Layer 4 of a small transformer language model trained on English Wikipedia (8 layers, counted from 0, width 128).
A neuron's activation on a vector x is SiLU(gate . x) times (in . x), where the dot is the dot product.

Input weights of the MLP neurons that the questions are about. A number n stands for (n - 500) times 0.0013.
n5 gate: 541 328 528 482 772 304 399 407 671 474 747 505 570 269 724 657 572 578 302 186 440 146 513 657 542 274 599 648 463 646 441 398 416 409 411 431 632 687 651 610 278 441 350 758 675 815 629 237 518 589 214 415 608 460 455 615 376 678 767 661 469 718 174 558 641 410 518 528 680 726 632 411 673 627 412 669 212 504 461 399 513 649 312 419 472 214 500 310 545 478 268 500 787 509 618 445 451 377 431 509 585 628 340 431 692 617 541 584 571 383 278 402 542 595 404 404 283 638 186 298 426 472 716 305 445 491 540 446
n31 gate: 770 748 660 403 398 258 428 634 336 378 530 447 455 344 461 540 448 597 398 367 416 653 276 638 429 725 487 434 606 649 853 475 240 292 689 566 409 500 342 517 234 357 308 565 534 469 487 417 479 205 607 440 539 470 382 568 711 422 590 451 337 574 487 371 496 878 444 313 597 450 456 509 749 409 610 679 430 631 256 717 313 335 530 732 628 320 504 407 778 697 479 787 325 346 526 631 556 466 438 397 153 475 496 358 535 422 690 428 492 530 426 397 212 617 799 469 331 568 540 457 655 428 401 470 654 607 415 358
n72 gate: 353 353 693 415 726 366 187 396 415 423 313 703 682 437 334 683 417 479 545 409 628 684 260 342 577 586 591 602 568 521 412 463 442 638 306 699 513 558 534 537 500 278 256 517 579 697 434 508 663 475 591 376 521 504 471 492 470 122 656 526 673 731 569 638 479 362 596 620 611 572 466 397 323 529 374 426 656 797 662 513 627 462 649 587 705 359 631 414 286 686 731 442 365 566 534 551 723 528 476 359 591 730 554 218 715 679 657 406 516 637 630 712 786 366 419 504 261 586 470 488 337 582 392 256 530 608 488 554
n80 gate: 423 654 683 638 496 351 591 689 417 533 331 444 398 538 504 409 437 418 521 453 382 413 437 534 461 600 631 187 374 534 466 492 458 518 340 478 436 324 634 161 522 598 393 683 276 526 689 325 500 370 213 555 543 348 517 584 478 278 408 669 408 616 825 536 590 500 521 815 426 459 731 361 371 474 587 601 702 434 645 596 349 513 681 458 391 403 246 719 470 636 710 757 745 576 195 401 492 595 358 365 529 383 487 461 539 572 634 500 412 670 658 368 835 945 513 384 521 559 561 631 387 408 557 252 700 548 271 462
n101 gate: 389 597 572 527 608 559 354 659 370 680 378 388 125 280 478 527 517 280 650 723 288 491 548 461 518 664 592 356 500 531 359 427 751 444 409 335 345 348 290 633 590 407 354 773 413 572 678 382 599 439 417 457 548 426 673 582 366 589 383 572 313 119 568 251 566 557 364 355 442 657 540 570 438 641 539 448 242 671 808 316 340 535 243 334 325 544 527 545 177 440 339 618 708 274 513 513 700 312 664 592 448 483 418 473 411 653 675 625 638 307 429 696 644 482 370 527 328 608 523 465 265 518 582 518 868 278 461 749
n135 gate: 737 530 509 339 404 442 450 438 679 604 364 326 553 620 738 810 657 430 667 215 342 416 479 474 609 521 432 259 273 591 547 643 555 404 636 656 431 487 587 329 382 521 630 470 500 364 267 475 567 732 351 546 371 653 754 428 396 354 340 723 796 711 588 326 539 504 423 531 517 624 306 648 422 298 421 458 509 458 400 220 681 590 424 623 500 551 522 399 603 475 551 640 483 525 405 569 33 600 512 334 487 358 492 737 292 223 784 424 756 295 281 393 522 599 500 573 410 428 605 594 553 682 331 388 513 769 584 445
n153 gate: 293 500 576 491 545 794 483 839 701 926 148 140 654 491 583 674 392 674 624 443 500 654 192 761 639 337 578 665 420 460 614 804 603 621 673 327 566 547 411 432 612 421 350 623 634 464 763 504 577 565 413 474 518 383 474 723 416 467 362 429 336 513 672 519 465 631 665 487 513 449 553 530 421 561 551 539 619 675 517 371 414 386 578 548 397 578 584 738 403 496 448 682 403 548 301 558 483 576 630 539 409 575 504 800 337 544 460 702 672 509 732 690 616 373 918 650 425 500 455 365 540 292 223 610 576 685 577 583
n157 gate: 505 419 404 495 381 223 644 713 614 326 464 863 598 675 513 655 300 546 343 544 583 640 278 576 573 886 531 587 400 505 460 421 447 505 319 432 446 513 595 196 203 594 446 460 518 661 474 355 583 469 407 522 563 678 707 522 423 653 412 363 451 432 468 610 459 536 665 289 578 698 658 491 221 155 361 205 256 779 187 126 526 276 460 562 436 292 745 440 554 500 350 363 455 363 563 342 553 487 615 287 306 754 487 491 509 758 609 443 421 273 742 537 601 451 445 477 679 544 495 607 734 574 472 302 532 583 434 598
n170 gate: 642 469 653 357 293 523 406 291 478 496 329 549 751 504 758 778 635 621 513 557 577 560 312 443 284 638 404 495 734 665 513 487 509 280 609 643 717 526 500 496 586 385 722 535 592 672 248 622 564 500 448 483 425 343 442 305 589 481 526 464 443 544 345 533 562 421 535 735 603 610 363 700 456 456 376 552 491 607 474 612 747 553 430 491 522 277 518 568 531 474 556 491 447 700 393 402 448 287 340 692 591 654 231 459 327 592 935 483 487 452 231 322 752 327 925 669 500 669 396 670 98 941 386 354 437 600 573 404
n236 gate: 427 538 517 332 375 426 281 539 500 401 559 612 522 492 176 578 340 314 463 534 674 463 551 500 405 783 348 617 569 376 415 571 500 238 638 453 722 496 522 797 712 317 406 818 496 570 370 767 438 487 706 784 602 656 304 458 418 459 442 470 429 406 662 391 321 581 449 435 470 594 568 588 688 445 339 725 564 599 529 439 396 678 189 601 340 592 783 496 236 595 328 592 714 337 462 449 639 294 228 521 408 814 337 569 637 694 643 537 454 517 288 513 483 564 746 628 377 634 617 521 339 548 636 487 543 496 624 390
n241 gate: 467 618 400 356 277 421 788 496 798 468 182 426 647 618 613 355 769 595 516 319 409 655 689 669 583 591 601 488 529 602 472 437 703 569 340 352 573 572 660 567 376 557 549 309 331 732 624 419 381 500 516 500 561 677 423 631 660 535 309 426 536 537 400 651 361 520 621 641 422 652 459 500 492 545 500 420 381 275 850 525 914 488 520 552 426 464 467 517 565 677 708 316 737 320 279 631 604 669 562 388 632 512 516 699 439 379 335 643 341 387 650 362 608 459 451 529 504 333 525 391 550 374 441 394 302 617 437 564
n288 gate: 500 348 427 367 500 183 439 522 461 672 630 709 421 690 600 436 471 363 414 333 414 586 584 404 543 471 341 448 423 317 530 364 409 621 637 398 711 575 526 201 453 403 547 433 513 457 566 460 664 151 296 346 395 450 525 545 393 406 488 650 517 369 552 482 178 399 584 569 187 516 767 421 716 445 230 521 657 430 553 758 397 386 654 387 436 583 517 561 635 753 753 608 288 379 576 466 475 663 424 412 803 520 736 569 351 387 200 616 611 353 530 696 698 551 709 432 483 442 595 521 457 691 710 470 496 335 299 274
n317 gate: 517 592 526 368 466 517 455 220 581 695 458 466 539 672 288 538 579 479 557 575 427 451 272 433 363 516 720 782 317 492 785 361 401 456 198 195 429 574 500 228 769 475 302 416 575 581 591 552 683 306 380 727 688 583 286 471 483 589 899 491 554 336 530 429 513 517 454 264 534 580 214 298 298 332 618 319 226 309 455 726 631 429 438 745 543 401 335 393 500 601 521 657 449 607 677 661 525 488 536 674 517 571 467 440 601 425 726 463 414 533 613 539 607 630 453 428 479 451 278 566 470 310 448 399 283 444 484 583
n5 in: 397 639 600 586 609 509 374 574 473 474 527 572 389 576 566 509 473 386 496 690 454 478 314 358 755 583 465 331 723 410 527 260 702 291 363 292 648 478 224 474 277 549 594 522 641 281 469 462 396 337 447 425 522 350 827 172 364 491 768 523 333 666 615 486 491 393 429 120 159 500 370 593 415 281 218 491 581 448 725 273 294 304 421 478 773 412 279 189 760 522 500 597 455 306 513 541 601 388 585 319 504 263 513 318 608 283 523 601 561 735 397 731 646 598 581 522 714 355 518 376 701 583 643 518 591 583 339 682
n31 in: 483 647 469 378 610 371 337 535 820 425 474 552 594 427 526 298 266 504 324 427 262 408 764 581 706 462 602 285 404 661 491 281 445 651 564 622 535 606 230 546 654 440 465 724 649 601 212 443 441 504 589 593 745 398 465 116 513 770 415 500 441 500 447 404 552 457 598 460 645 521 253 275 669 164 596 191 522 579 567 561 411 676 462 521 316 602 665 487 388 508 640 496 569 343 626 665 449 583 574 453 288 463 496 689 682 397 496 437 610 462 530 522 509 353 461 439 504 145 289 705 562 509 348 582 723 168 781 509
n72 in: 212 482 486 446 455 509 822 623 653 530 316 362 418 518 378 258 487 392 504 395 599 646 841 373 837 496 522 658 756 362 500 565 487 542 470 353 513 465 464 500 743 588 544 597 439 536 131 441 384 539 312 418 672 203 403 271 464 453 591 347 296 132 541 862 527 690 710 518 540 479 487 517 567 553 444 392 544 547 201 940 413 557 570 465 442 286 723 595 509 338 622 321 425 474 305 487 509 607 315 509 448 679 422 486 544 228 554 655 586 434 553 518 455 637 630 496 716 448 626 531 360 218 441 248 563 332 509 356
n80 in: 598 360 504 448 608 658 599 623 599 611 471 676 474 721 433 318 672 392 492 727 257 479 643 551 491 488 433 621 448 573 611 512 362 446 705 195 474 320 582 479 504 245 389 428 433 109 538 362 463 525 727 475 496 799 658 375 332 518 609 323 450 602 356 500 432 492 234 600 526 345 223 580 462 407 735 483 556 636 245 669 558 313 764 580 565 639 328 361 645 521 304 378 359 429 393 491 320 566 314 781 600 785 371 439 551 487 440 479 542 690 632 640 717 700 491 568 241 596 426 550 391 347 641 440 500 500 517 816
n101 in: 426 625 553 526 689 909 420 380 522 517 483 504 379 729 342 294 513 496 471 628 531 437 513 444 465 449 641 152 280 461 349 576 314 482 474 308 768 568 400 420 412 673 522 302 248 412 207 566 361 283 662 772 565 286 608 377 788 633 186 469 453 487 424 491 491 560 564 580 627 409 396 197 422 185 743 386 400 517 609 460 559 573 585 449 399 351 561 354 673 521 789 658 574 568 543 491 658 458 615 474 581 398 627 293 552 264 561 420 656 633 366 375 355 314 557 283 332 339 734 513 712 669 460 361 566 451 395 581
n135 in: 760 621 363 428 419 547 707 435 517 772 608 369 366 571 827 547 541 466 500 496 68 635 376 541 543 610 454 389 445 795 466 520 480 247 401 525 525 426 487 484 619 492 500 375 686 752 377 552 504 278 421 586 483 488 500 488 517 678 426 530 471 412 608 682 676 458 177 410 377 223 546 760 815 584 658 443 327 743 658 645 689 358 405 682 309 587 306 354 659 577 537 422 349 438 454 420 550 310 440 467 426 464 492 423 576 454 619 435 435 517 513 668 317 580 627 416 625 172 236 570 598 539 323 265 551 474 313 492
n153 in: 404 436 365 597 523 523 327 744 528 305 690 827 632 750 595 375 622 431 678 477 444 598 324 378 514 603 279 472 180 431 701 393 415 447 630 426 569 307 541 677 398 596 624 404 437 472 608 682 367 460 365 433 527 500 344 188 472 544 531 625 370 665 547 602 564 195 685 514 407 251 408 603 560 527 403 768 748 381 244 588 276 641 356 730 440 234 385 565 400 399 361 869 308 482 482 762 509 906 535 194 455 595 567 556 394 636 704 357 665 473 500 307 430 386 518 417 577 218 379 554 593 660 608 427 690 818 558 414
n157 in: 415 105 409 388 621 426 504 609 405 484 475 281 281 432 391 500 538 198 525 471 201 459 257 609 677 450 450 284 629 637 666 483 650 644 546 431 462 383 350 270 491 373 645 699 219 691 529 500 822 508 542 425 610 743 589 517 397 441 313 366 462 440 452 261 670 720 344 331 638 419 440 525 513 508 381 433 786 410 529 586 409 453 345 445 371 416 414 457 687 344 504 462 619 458 415 816 366 508 670 446 433 308 463 504 466 365 168 562 637 525 792 609 288 649 710 393 627 454 392 320 413 609 592 283 397 343 475 538
n170 in: 451 488 445 692 588 525 512 712 588 368 423 363 449 262 524 450 606 529 744 561 639 500 602 549 374 552 292 605 345 206 632 352 383 421 468 375 755 452 567 528 534 451 302 463 472 248 399 539 780 722 634 645 652 728 644 709 533 373 548 467 294 554 610 552 587 488 443 382 462 429 834 281 327 570 528 363 396 528 707 768 556 582 301 638 462 731 703 378 512 575 601 691 455 508 545 529 528 365 234 321 581 644 690 282 674 406 454 524 500 504 418 330 500 471 517 595 771 415 651 329 454 420 543 801 467 500 540 757
n236 in: 633 376 531 543 570 504 562 297 330 284 678 370 748 432 411 369 394 356 475 682 325 233 492 173 705 450 483 413 574 478 779 613 571 264 390 106 191 647 530 239 478 397 509 474 475 382 336 602 367 454 462 521 235 547 423 483 327 400 336 330 534 461 597 400 367 457 729 272 487 578 212 445 577 359 579 370 401 321 529 426 353 568 394 207 413 623 448 561 461 401 471 369 354 580 780 392 707 628 561 327 369 536 500 400 560 670 617 626 567 304 479 677 631 603 561 371 560 563 697 729 644 725 580 388 374 632 692 593
n241 in: 545 414 625 389 529 534 607 567 500 579 327 599 639 533 581 517 242 446 738 710 479 691 355 633 405 639 484 546 347 676 451 428 727 461 211 508 508 528 578 689 508 455 500 817 741 571 728 361 726 728 544 472 411 641 537 568 829 608 500 798 472 782 533 500 435 703 645 404 483 625 475 408 435 553 524 604 512 658 453 293 584 463 604 448 620 572 217 696 264 288 496 608 480 456 475 479 412 445 477 456 644 435 456 824 238 540 607 361 496 496 602 660 508 382 690 471 337 492 496 637 762 689 639 386 641 454 544 335
n288 in: 492 538 397 347 415 336 635 539 637 488 554 445 687 638 475 457 550 449 504 259 586 475 525 417 581 360 587 667 453 568 428 328 529 522 500 453 521 533 322 394 530 374 428 462 529 315 810 476 402 739 284 339 345 550 344 627 377 384 442 577 533 690 483 415 610 563 458 552 287 597 268 591 352 647 647 533 394 264 455 585 529 601 517 280 880 272 390 569 378 252 678 467 508 504 449 500 504 532 748 741 790 433 430 770 322 171 466 586 590 241 345 431 547 706 321 500 336 863 401 442 582 262 470 521 466 707 214 579
n317 in: 226 366 427 406 457 46 227 586 726 199 413 801 530 278 542 581 425 619 561 537 521 533 508 267 855 734 321 474 364 640 315 672 521 714 674 203 374 488 318 512 444 588 508 538 425 410 446 428 618 648 587 496 483 230 807 648 513 478 488 534 351 508 686 643 584 370 504 242 329 520 508 326 475 617 516 496 403 354 492 555 475 592 459 404 487 612 470 543 429 682 508 579 601 537 643 576 343 443 700 396 591 631 628 470 513 483 589 586 287 633 513 227 367 416 390 639 513 656 393 496 547 440 678 660 504 220 606 687

Each question shows a token from some text and the vector x that enters the MLP there. A number n stands for (n - 500) times 0.0067.

" which": 446 470 649 451 576 707 459 529 497 414 484 463 491 792 599 385 405 487 399 160 607 555 482 408 359 616 749 443 510 680 578 695 430 465 518 314 492 310 521 648 635 746 451 493 570 297 507 565 584 403 482 489 403 405 564 490 364 318 597 478 399 644 496 345 762 450 588 537 398 382 493 657 617 508 412 293 426 628 544 596 574 330 632 635 515 500 558 612 468 361 595 432 358 638 587 482 513 450 618 440 405 755 472 436 589 597 556 468 525 809 633 322 378 403 458 451 668 439 652 412 522 425 475 469 544 505 528 280
Which of these neurons fires most? n72

" wh": 467 399 512 308 704 491 530 563 415 556 469 572 553 504 462 383 314 651 389 256 553 456 376 603 350 573 482 407 300 679 351 620 474 387 424 480 530 438 635 550 662 603 478 485 591 462 458 372 779 452 645 337 411 608 377 410 433 387 536 551 324 471 555 249 637 638 410 607 378 386 344 612 422 699 471 476 478 515 510 638 452 339 389 561 539 513 442 576 579 523 489 516 416 690 407 586 410 617 684 462 477 429 596 556 638 654 290 350 630 642 562 372 296 583 397 305 603 287 779 524 489 471 592 425 338 496 564 321
The two highest activations, in order: n5, n236

"o": 681 246 477 478 338 707 505 564 420 351 639 688 627 383 637 555 567 395 525 323 687 395 532 466 578 556 518 513 538 566 387 502 498 520 560 458 392 406 605 484 644 437 465 616 531 574 375 592 545 462 654 525 486 480 370 267 308 359 452 493 599 524 625 451 462 589 436 427 503 284 288 445 481 457 398 395 431 626 466 756 543 349 689 411 424 632 539 379 356 310 335 356 441 434 676 450 423 374 592 617 731 355 444 544 477 545 496 149 382 515 718 354 262 385 521 526 521 145 526 462 520 353 641 663 383 482 610 299
The two highest activations, in order: n5, n288

"ed": 404 401 624 527 335 404 447 514 489 506 484 413 560 570 599 273 333 399 567 238 567 381 500 520 445 856 617 380 466 565 546 434 650 401 535 256 612 572 508 667 691 837 543 356 413 416 378 501 613 375 621 493 527 573 596 294 457 216 530 428 413 566 537 417 494 595 500 454 627 437 536 473 383 325 410 447 547 632 535 631 294 576 417 398 607 556 388 540 495 411 543 712 407 540 444 467 366 495 696 474 611 437 346 477 425 726 375 495 554 430 389 318 263 310 371 536 700 447 768 561 325 527 454 459 506 399 623 488
The three highest activations, in order: n170, n236, n101

"em": 372 523 537 455 624 571 532 436 660 621 509 391 694 523 553 428 482 540 387 348 677 211 513 622 482 517 329 511 416 442 637 572 538 440 516 311 630 517 502 405 425 654 412 594 391 470 521 466 373 526 596 423 632 406 637 373 277 372 557 639 327 539 271 518 508 573 435 521 665 395 565 792 404 742 344 364 482 467 480 404 362 197 437 496 714 626 571 532 526 502 593 537 475 529 490 230 583 590 512 656 447 312 454 691 706 620 260 552 412 266 606 387 222 489 419 515 606 453 659 493 457 400 512 438 534 680 413 543
Which of these neurons fires most? n5

"in": 472 291 450 504 272 580 704 577 456 418 588 538 509 453 572 544 550 621 488 319 702 665 423 660 431 587 706 562 547 533 482 256 288 601 567 615 508 610 412 678 587 496 525 441 383 439 422 474 558 327 585 524 525 314 378 425 297 315 569 491 450 675 642 402 414 420 455 454 489 473 301 620 304 599 531 356 410 804 418 384 627 389 563 624 327 414 513 451 424 411 309 641 280 598 677 530 520 504 573 553 719 388 487 647 304 460 282 428 424 506 568 383 266 473 563 508 490 426 438 573 494 370 707 389 399 556 464 412
The three highest activations, in order: n236, n153, n5

"s": 313 454 792 475 496 685 577 463 631 547 641 437 661 474 530 427 313 406 666 300 599 377 429 466 340 682 494 446 507 479 176 591 573 377 646 236 609 247 483 797 746 598 349 317 343 316 437 464 526 423 425 437 450 377 514 294 405 440 488 483 436 500 600 469 436 427 432 560 580 558 508 671 461 548 447 525 500 170 391 670 462 571 474 575 374 730 615 539 706 378 602 448 425 671 506 463 472 567 679 429 515 384 417 331 530 588 539 666 602 470 526 435 435 416 558 541 574 542 775 690 554 495 444 509 404 636 648 430
Which neuron fires most, and how strongly? n236, at about 3.4

"6": 617 460 447 535 327 728 480 603 546 384 782 587 513 523 510 323 442 470 571 425 464 360 469 511 555 249 636 671 575 661 422 532 644 445 434 236 454 597 468 535 528 715 397 570 464 428 377 553 655 658 500 459 602 425 452 353 496 404 583 726 358 506 608 299 429 464 292 594 652 280 275 487 518 486 254 520 289 601 569 492 577 215 448 530 545 599 444 504 637 446 568 577 449 755 653 415 394 310 552 331 633 538 431 451 588 587 544 453 472 691 491 371 369 634 424 497 722 314 637 447 508 456 556 636 468 463 565 426
The three highest activations, in order: n317, n5, n288

" in": 534 417 509 520 382 618 419 540 536 474 627 498 577 545 504 272 468 692 450 188 546 420 395 517 514 624 602 407 607 666 438 666 524 518 333 353 540 503 516 340 567 523 558 438 367 374 551 639 600 484 525 559 432 377 643 408 460 421 597 477 436 527 611 163 623 420 524 540 481 610 537 637 498 468 427 251 397 535 590 528 392 279 418 490 570 711 473 583 484 341 558 561 381 516 690 394 460 553 701 402 656 543 500 544 713 534 390 398 448 653 764 525 401 302 411 595 513 454 658 571 444 424 631 371 373 502 604 352
Which of these neurons fires most? n157

" A": 509 601 367 464 320 661 434 430 547 611 509 290 499 467 519 505 497 516 441 380 659 434 758 559 535 640 399 572 455 534 509 446 626 427 396 235 436 377 443 550 550 602 674 561 272 442 450 547 606 444 421 555 612 450 517 480 398 452 549 735 253 570 521 154 621 387 653 604 465 396 578 614 472 570 450 374 500 500 495 475 464 262 455 663 570 707 495 662 660 509 388 469 583 596 669 354 535 528 590 465 529 405 477 520 563 433 583 520 515 458 496 612 240 304 418 591 279 496 707 628 532 269 538 523 733 559 500 426
Which of these neurons fires most? n101

" s": 524 371 422 486 667 513 340 502 578 503 471 457 530 534 571 302 408 540 466 294 588 361 480 433 404 481 484 317 417 797 328 638 618 317 365 355 310 471 561 649 697 595 596 487 495 410 550 511 644 507 543 294 515 541 319 211 530 399 519 724 423 570 475 190 562 462 545 662 464 370 544 655 384 595 314 405 382 473 603 469 469 483 623 524 558 441 535 548 534 521 605 467 296 627 585 461 558 649 660 434 536 603 585 534 634 605 429 461 563 531 734 491 273 409 360 548 583 570 627 606 399 447 503 386 556 583 631 423
Which neuron fires most, and how strongly? n170, at about 0.44

"ob": 394 276 408 547 584 521 459 561 401 352 584 698 459 517 651 454 627 437 451 142 557 414 610 658 458 307 363 537 524 621 510 282 513 490 564 648 475 347 686 529 511 631 490 443 494 369 682 457 614 404 729 665 481 271 356 199 474 387 613 642 329 464 585 394 559 497 606 598 486 563 514 521 361 553 403 306 449 677 321 411 736 309 408 298 646 645 471 521 437 504 283 539 611 434 506 478 454 396 592 539 453 359 524 596 549 419 388 374 365 642 550 295 209 445 471 445 446 271 531 508 461 515 640 500 565 489 536 619
The two highest activations, in order: n236, n72

" sh": 490 407 467 482 688 397 559 560 409 587 513 504 542 487 486 449 500 525 694 324 668 387 489 514 351 425 453 365 395 513 488 557 499 371 523 374 325 494 414 481 559 586 558 506 357 477 656 327 583 420 405 382 639 500 392 401 488 335 534 511 348 608 563 239 682 511 622 647 424 349 427 640 491 533 180 378 474 579 493 636 601 314 424 494 709 720 470 559 605 338 498 351 268 488 529 330 513 637 474 404 572 526 485 554 747 499 363 353 418 622 619 458 169 324 398 634 491 368 682 532 418 475 565 461 496 516 523 309
The three highest activations, in order: n101, n317, n72

" was": 462 564 437 452 542 751 486 551 537 550 561 442 471 527 511 348 570 505 413 240 672 303 533 532 442 534 731 467 484 711 498 666 522 459 418 214 670 495 557 517 606 658 625 494 548 269 535 443 633 487 519 439 279 389 547 361 321 279 654 445 565 591 497 263 644 599 496 509 508 490 453 549 340 501 459 280 506 595 527 538 394 485 464 419 681 470 497 628 495 453 568 460 473 671 468 589 377 553 563 440 671 412 548 437 668 452 185 666 636 656 567 485 318 128 472 547 737 384 647 629 550 393 484 457 505 569 590 364
Which of these neurons fires most? n241

" dis": 590 490 557 466 517 556 520 535 518 421 615 331 686 372 559 354 488 619 484 147 584 491 501 536 420 533 329 493 569 534 295 595 587 387 498 312 565 541 400 460 461 550 627 412 425 483 611 443 585 516 485 501 571 614 490 511 410 339 684 576 441 638 573 292 561 354 679 527 463 418 410 779 522 577 280 401 348 554 516 653 472 458 302 302 599 735 615 658 412 391 575 496 330 626 547 437 549 537 602 356 425 565 362 625 701 476 428 390 449 589 599 454 312 451 362 769 496 616 507 690 518 503 356 339 561 566 460 463
The two highest activations, in order: n101, n80

"\n": 468 369 574 436 482 530 537 523 483 480 514 623 596 558 560 249 444 643 414 345 475 530 412 616 535 599 652 391 540 390 472 525 583 304 615 415 481 637 582 400 660 641 664 632 460 444 513 310 656 515 604 399 505 384 505 415 405 333 543 604 517 510 574 179 673 523 490 734 388 350 471 572 455 569 363 301 271 745 499 736 460 457 557 496 587 600 553 691 556 306 475 600 597 576 592 424 428 469 602 483 453 417 511 396 683 384 346 404 482 654 814 429 318 394 432 457 594 472 591 547 446 397 550 462 534 449 625 453
The three highest activations, in order: n80, n236, n5

" 199": 492 499 611 471 396 861 498 484 448 439 553 537 695 478 428 251 356 531 641 271 569 441 558 570 347 514 543 471 618 535 406 501 462 412 461 399 534 530 603 463 712 694 575 310 444 308 433 512 376 599 554 536 549 289 428 431 675 327 673 519 548 596 526 354 648 385 487 642 605 297 446 466 464 423 264 489 355 632 445 365 390 200 507 442 379 625 435 542 535 458 443 528 559 606 678 396 492 446 569 473 564 466 397 565 732 655 681 541 467 532 597 446 294 379 520 605 553 546 550 569 441 448 423 587 629 357 724 228
Which of these neurons fires most? n157

" |": 414 505 468 469 396 467 605 451 513 471 665 642 655 618 435 308 518 507 589 494 513 432 548 604 686 347 355 622 604 547 279 539 597 415 524 368 473 442 524 643 461 678 458 608 486 200 430 523 563 559 541 517 539 452 481 241 436 321 516 341 457 393 679 155 504 445 420 629 613 385 363 548 415 594 438 470 409 644 525 461 482 484 477 379 702 657 450 572 460 583 567 556 526 728 593 366 539 290 564 422 524 539 386 460 780 605 278 374 477 737 566 351 407 476 437 433 648 470 584 572 536 374 540 460 585 496 597 447
Which of these neurons fires most? n236

"w": 463 308 556 509 614 528 492 408 467 636 514 499 510 580 591 427 420 576 727 351 429 560 780 489 433 274 493 457 286 625 443 777 583 413 546 356 364 449 468 399 744 603 698 540 503 510 638 427 584 539 519 393 639 303 441 368 367 390 671 543 492 517 366 257 425 547 526 544 498 339 406 566 561 656 296 531 464 552 502 593 506 296 431 399 624 557 465 369 673 529 572 539 136 443 456 597 500 421 615 495 686 475 434 578 565 676 465 428 529 470 682 307 463 494 306 461 571 196 748 602 485 375 472 353 471 559 569 516
The three highest activations, in order: n135, n153, n170

"ition": 460 460 605 482 514 667 712 608 484 443 693 346 697 369 612 394 487 523 573 279 625 449 486 485 415 476 646 431 605 543 440 199 627 488 506 408 428 480 528 682 582 620 585 469 317 416 553 420 738 351 419 639 401 536 418 423 417 475 575 441 389 725 402 358 372 607 337 465 504 312 484 588 679 462 420 231 314 388 648 648 274 402 605 493 575 544 421 822 584 233 369 511 355 562 502 522 457 610 543 511 371 509 410 368 435 647 483 550 675 648 554 508 313 259 622 415 474 497 658 622 428 509 518 536 670 582 609 415
The two highest activations, in order: n153, n317

"ing": 401 328 667 407 383 507 478 570 405 423 677 415 530 535 464 392 540 399 562 121 675 401 416 519 403 568 791 300 429 733 238 441 392 560 458 447 375 608 587 641 709 506 534 407 447 527 480 606 625 420 321 573 444 296 555 455 463 480 624 493 474 630 615 322 659 537 435 480 572 224 394 473 440 566 422 269 587 500 453 572 525 522 728 424 517 487 672 544 409 626 485 402 514 652 505 286 541 458 659 552 485 450 592 420 513 573 266 466 438 582 592 341 550 349 484 445 633 127 583 490 405 461 528 512 491 444 619 452
Which of these neurons fires most? n72

"T": 435 625 376 408 616 526 509 596 496 355 466 552 615 357 561 342 378 496 527 330 590 433 473 537 511 361 471 419 469 589 416 375 499 293 496 441 420 462 421 695 637 689 668 358 389 509 435 572 753 659 491 497 482 468 527 603 578 185 584 529 469 541 581 165 443 521 698 707 405 336 530 544 459 558 226 316 399 640 533 479 466 513 491 461 647 703 459 418 549 551 493 414 444 555 585 480 488 365 639 342 498 417 481 581 522 429 423 360 454 692 614 501 403 688 391 408 503 349 502 539 476 253 624 472 413 537 629 463
The two highest activations, in order: n101, n153

"ver": 639 514 741 478 619 433 312 634 411 515 494 596 695 481 647 493 688 555 252 388 445 368 582 472 320 411 427 293 645 503 195 602 718 377 423 307 400 418 504 609 350 652 546 493 430 483 644 518 654 586 480 447 439 521 658 428 549 419 660 356 389 484 445 375 535 586 381 473 526 463 306 613 498 661 362 474 372 571 428 670 703 360 396 211 569 608 436 464 585 505 455 297 527 613 415 436 518 304 372 457 432 589 274 565 473 489 278 288 547 429 589 404 403 430 708 466 547 492 523 479 783 425 502 608 670 625 516 608
Which neuron fires most, and how strongly? n5, at about 2.9

" an": 658 545 633 416 525 627 529 498 524 408 540 555 519 629 496 467 364 535 502 310 658 391 466 555 491 708 480 377 525 505 486 533 635 371 450 345 595 541 491 598 568 429 608 468 476 471 645 620 613 550 636 378 474 596 585 328 344 222 565 619 357 588 598 208 548 554 492 527 670 385 592 602 361 578 497 317 342 470 665 674 423 485 328 536 522 629 493 528 597 324 543 477 303 757 392 525 593 451 602 532 681 508 458 574 704 506 419 542 541 672 773 499 369 430 602 585 575 381 479 473 504 632 644 587 432 624 545 160
Which of these neurons fires most? n170

"are": 678 550 426 450 273 554 512 557 517 456 648 686 563 406 604 474 515 501 713 250 588 310 534 638 521 567 466 463 415 783 449 334 685 563 487 155 461 346 409 602 565 450 604 207 474 582 453 445 466 549 695 465 555 424 608 319 435 431 559 487 427 477 427 466 495 485 393 535 678 288 287 391 538 543 412 282 304 554 191 636 453 473 567 570 459 471 535 623 497 599 467 597 209 439 603 453 319 494 460 544 440 381 407 353 510 529 350 357 344 386 536 438 277 665 625 380 663 378 665 415 494 390 646 601 395 548 434 497
The three highest activations, in order: n31, n317, n157

"\"": 364 399 457 417 357 695 473 523 467 468 592 574 523 675 482 321 413 611 562 177 636 536 637 264 607 469 691 490 505 675 545 503 562 513 481 265 442 473 542 604 650 625 634 532 457 267 393 361 561 403 575 506 508 476 511 367 449 346 542 424 442 595 503 343 638 316 524 595 425 285 511 595 585 567 186 374 431 411 526 575 405 432 614 296 582 577 578 650 415 316 472 394 413 403 666 437 469 622 754 383 513 483 398 532 637 724 558 508 498 509 604 387 236 333 549 557 632 411 590 520 403 478 487 553 475 519 588 373
Which of these neurons fires most? n135

" their": 492 538 526 386 621 627 581 517 507 469 719 426 468 657 570 425 436 544 686 242 630 417 456 569 514 658 486 369 470 664 484 515 539 393 489 334 540 485 615 527 501 703 583 540 471 403 569 567 616 523 438 488 353 423 532 390 458 264 548 490 339 535 620 202 664 663 448 469 469 335 652 536 431 450 415 244 434 524 569 725 482 417 446 516 544 611 520 621 440 431 515 592 303 613 587 437 464 423 720 368 506 532 484 568 755 613 354 590 683 587 558 353 337 442 490 611 654 463 588 419 457 618 596 503 504 558 555 218
Which neuron fires most, and how strongly? n153, at about 0.86

"==": 584 585 417 477 293 533 509 435 464 563 612 531 583 602 593 234 253 613 553 401 508 478 448 579 414 704 484 333 488 519 517 536 528 353 593 278 532 671 553 627 605 638 523 472 487 400 481 454 766 514 550 500 433 509 368 443 458 218 513 663 608 571 466 313 549 670 383 576 413 616 647 566 473 514 424 403 289 691 424 567 394 476 640 495 598 491 592 772 719 493 543 538 534 512 649 488 421 499 602 410 446 317 552 546 705 588 460 306 425 629 701 443 182 410 400 342 650 368 622 472 316 573 615 582 528 534 427 580
Which of these neurons fires most? n72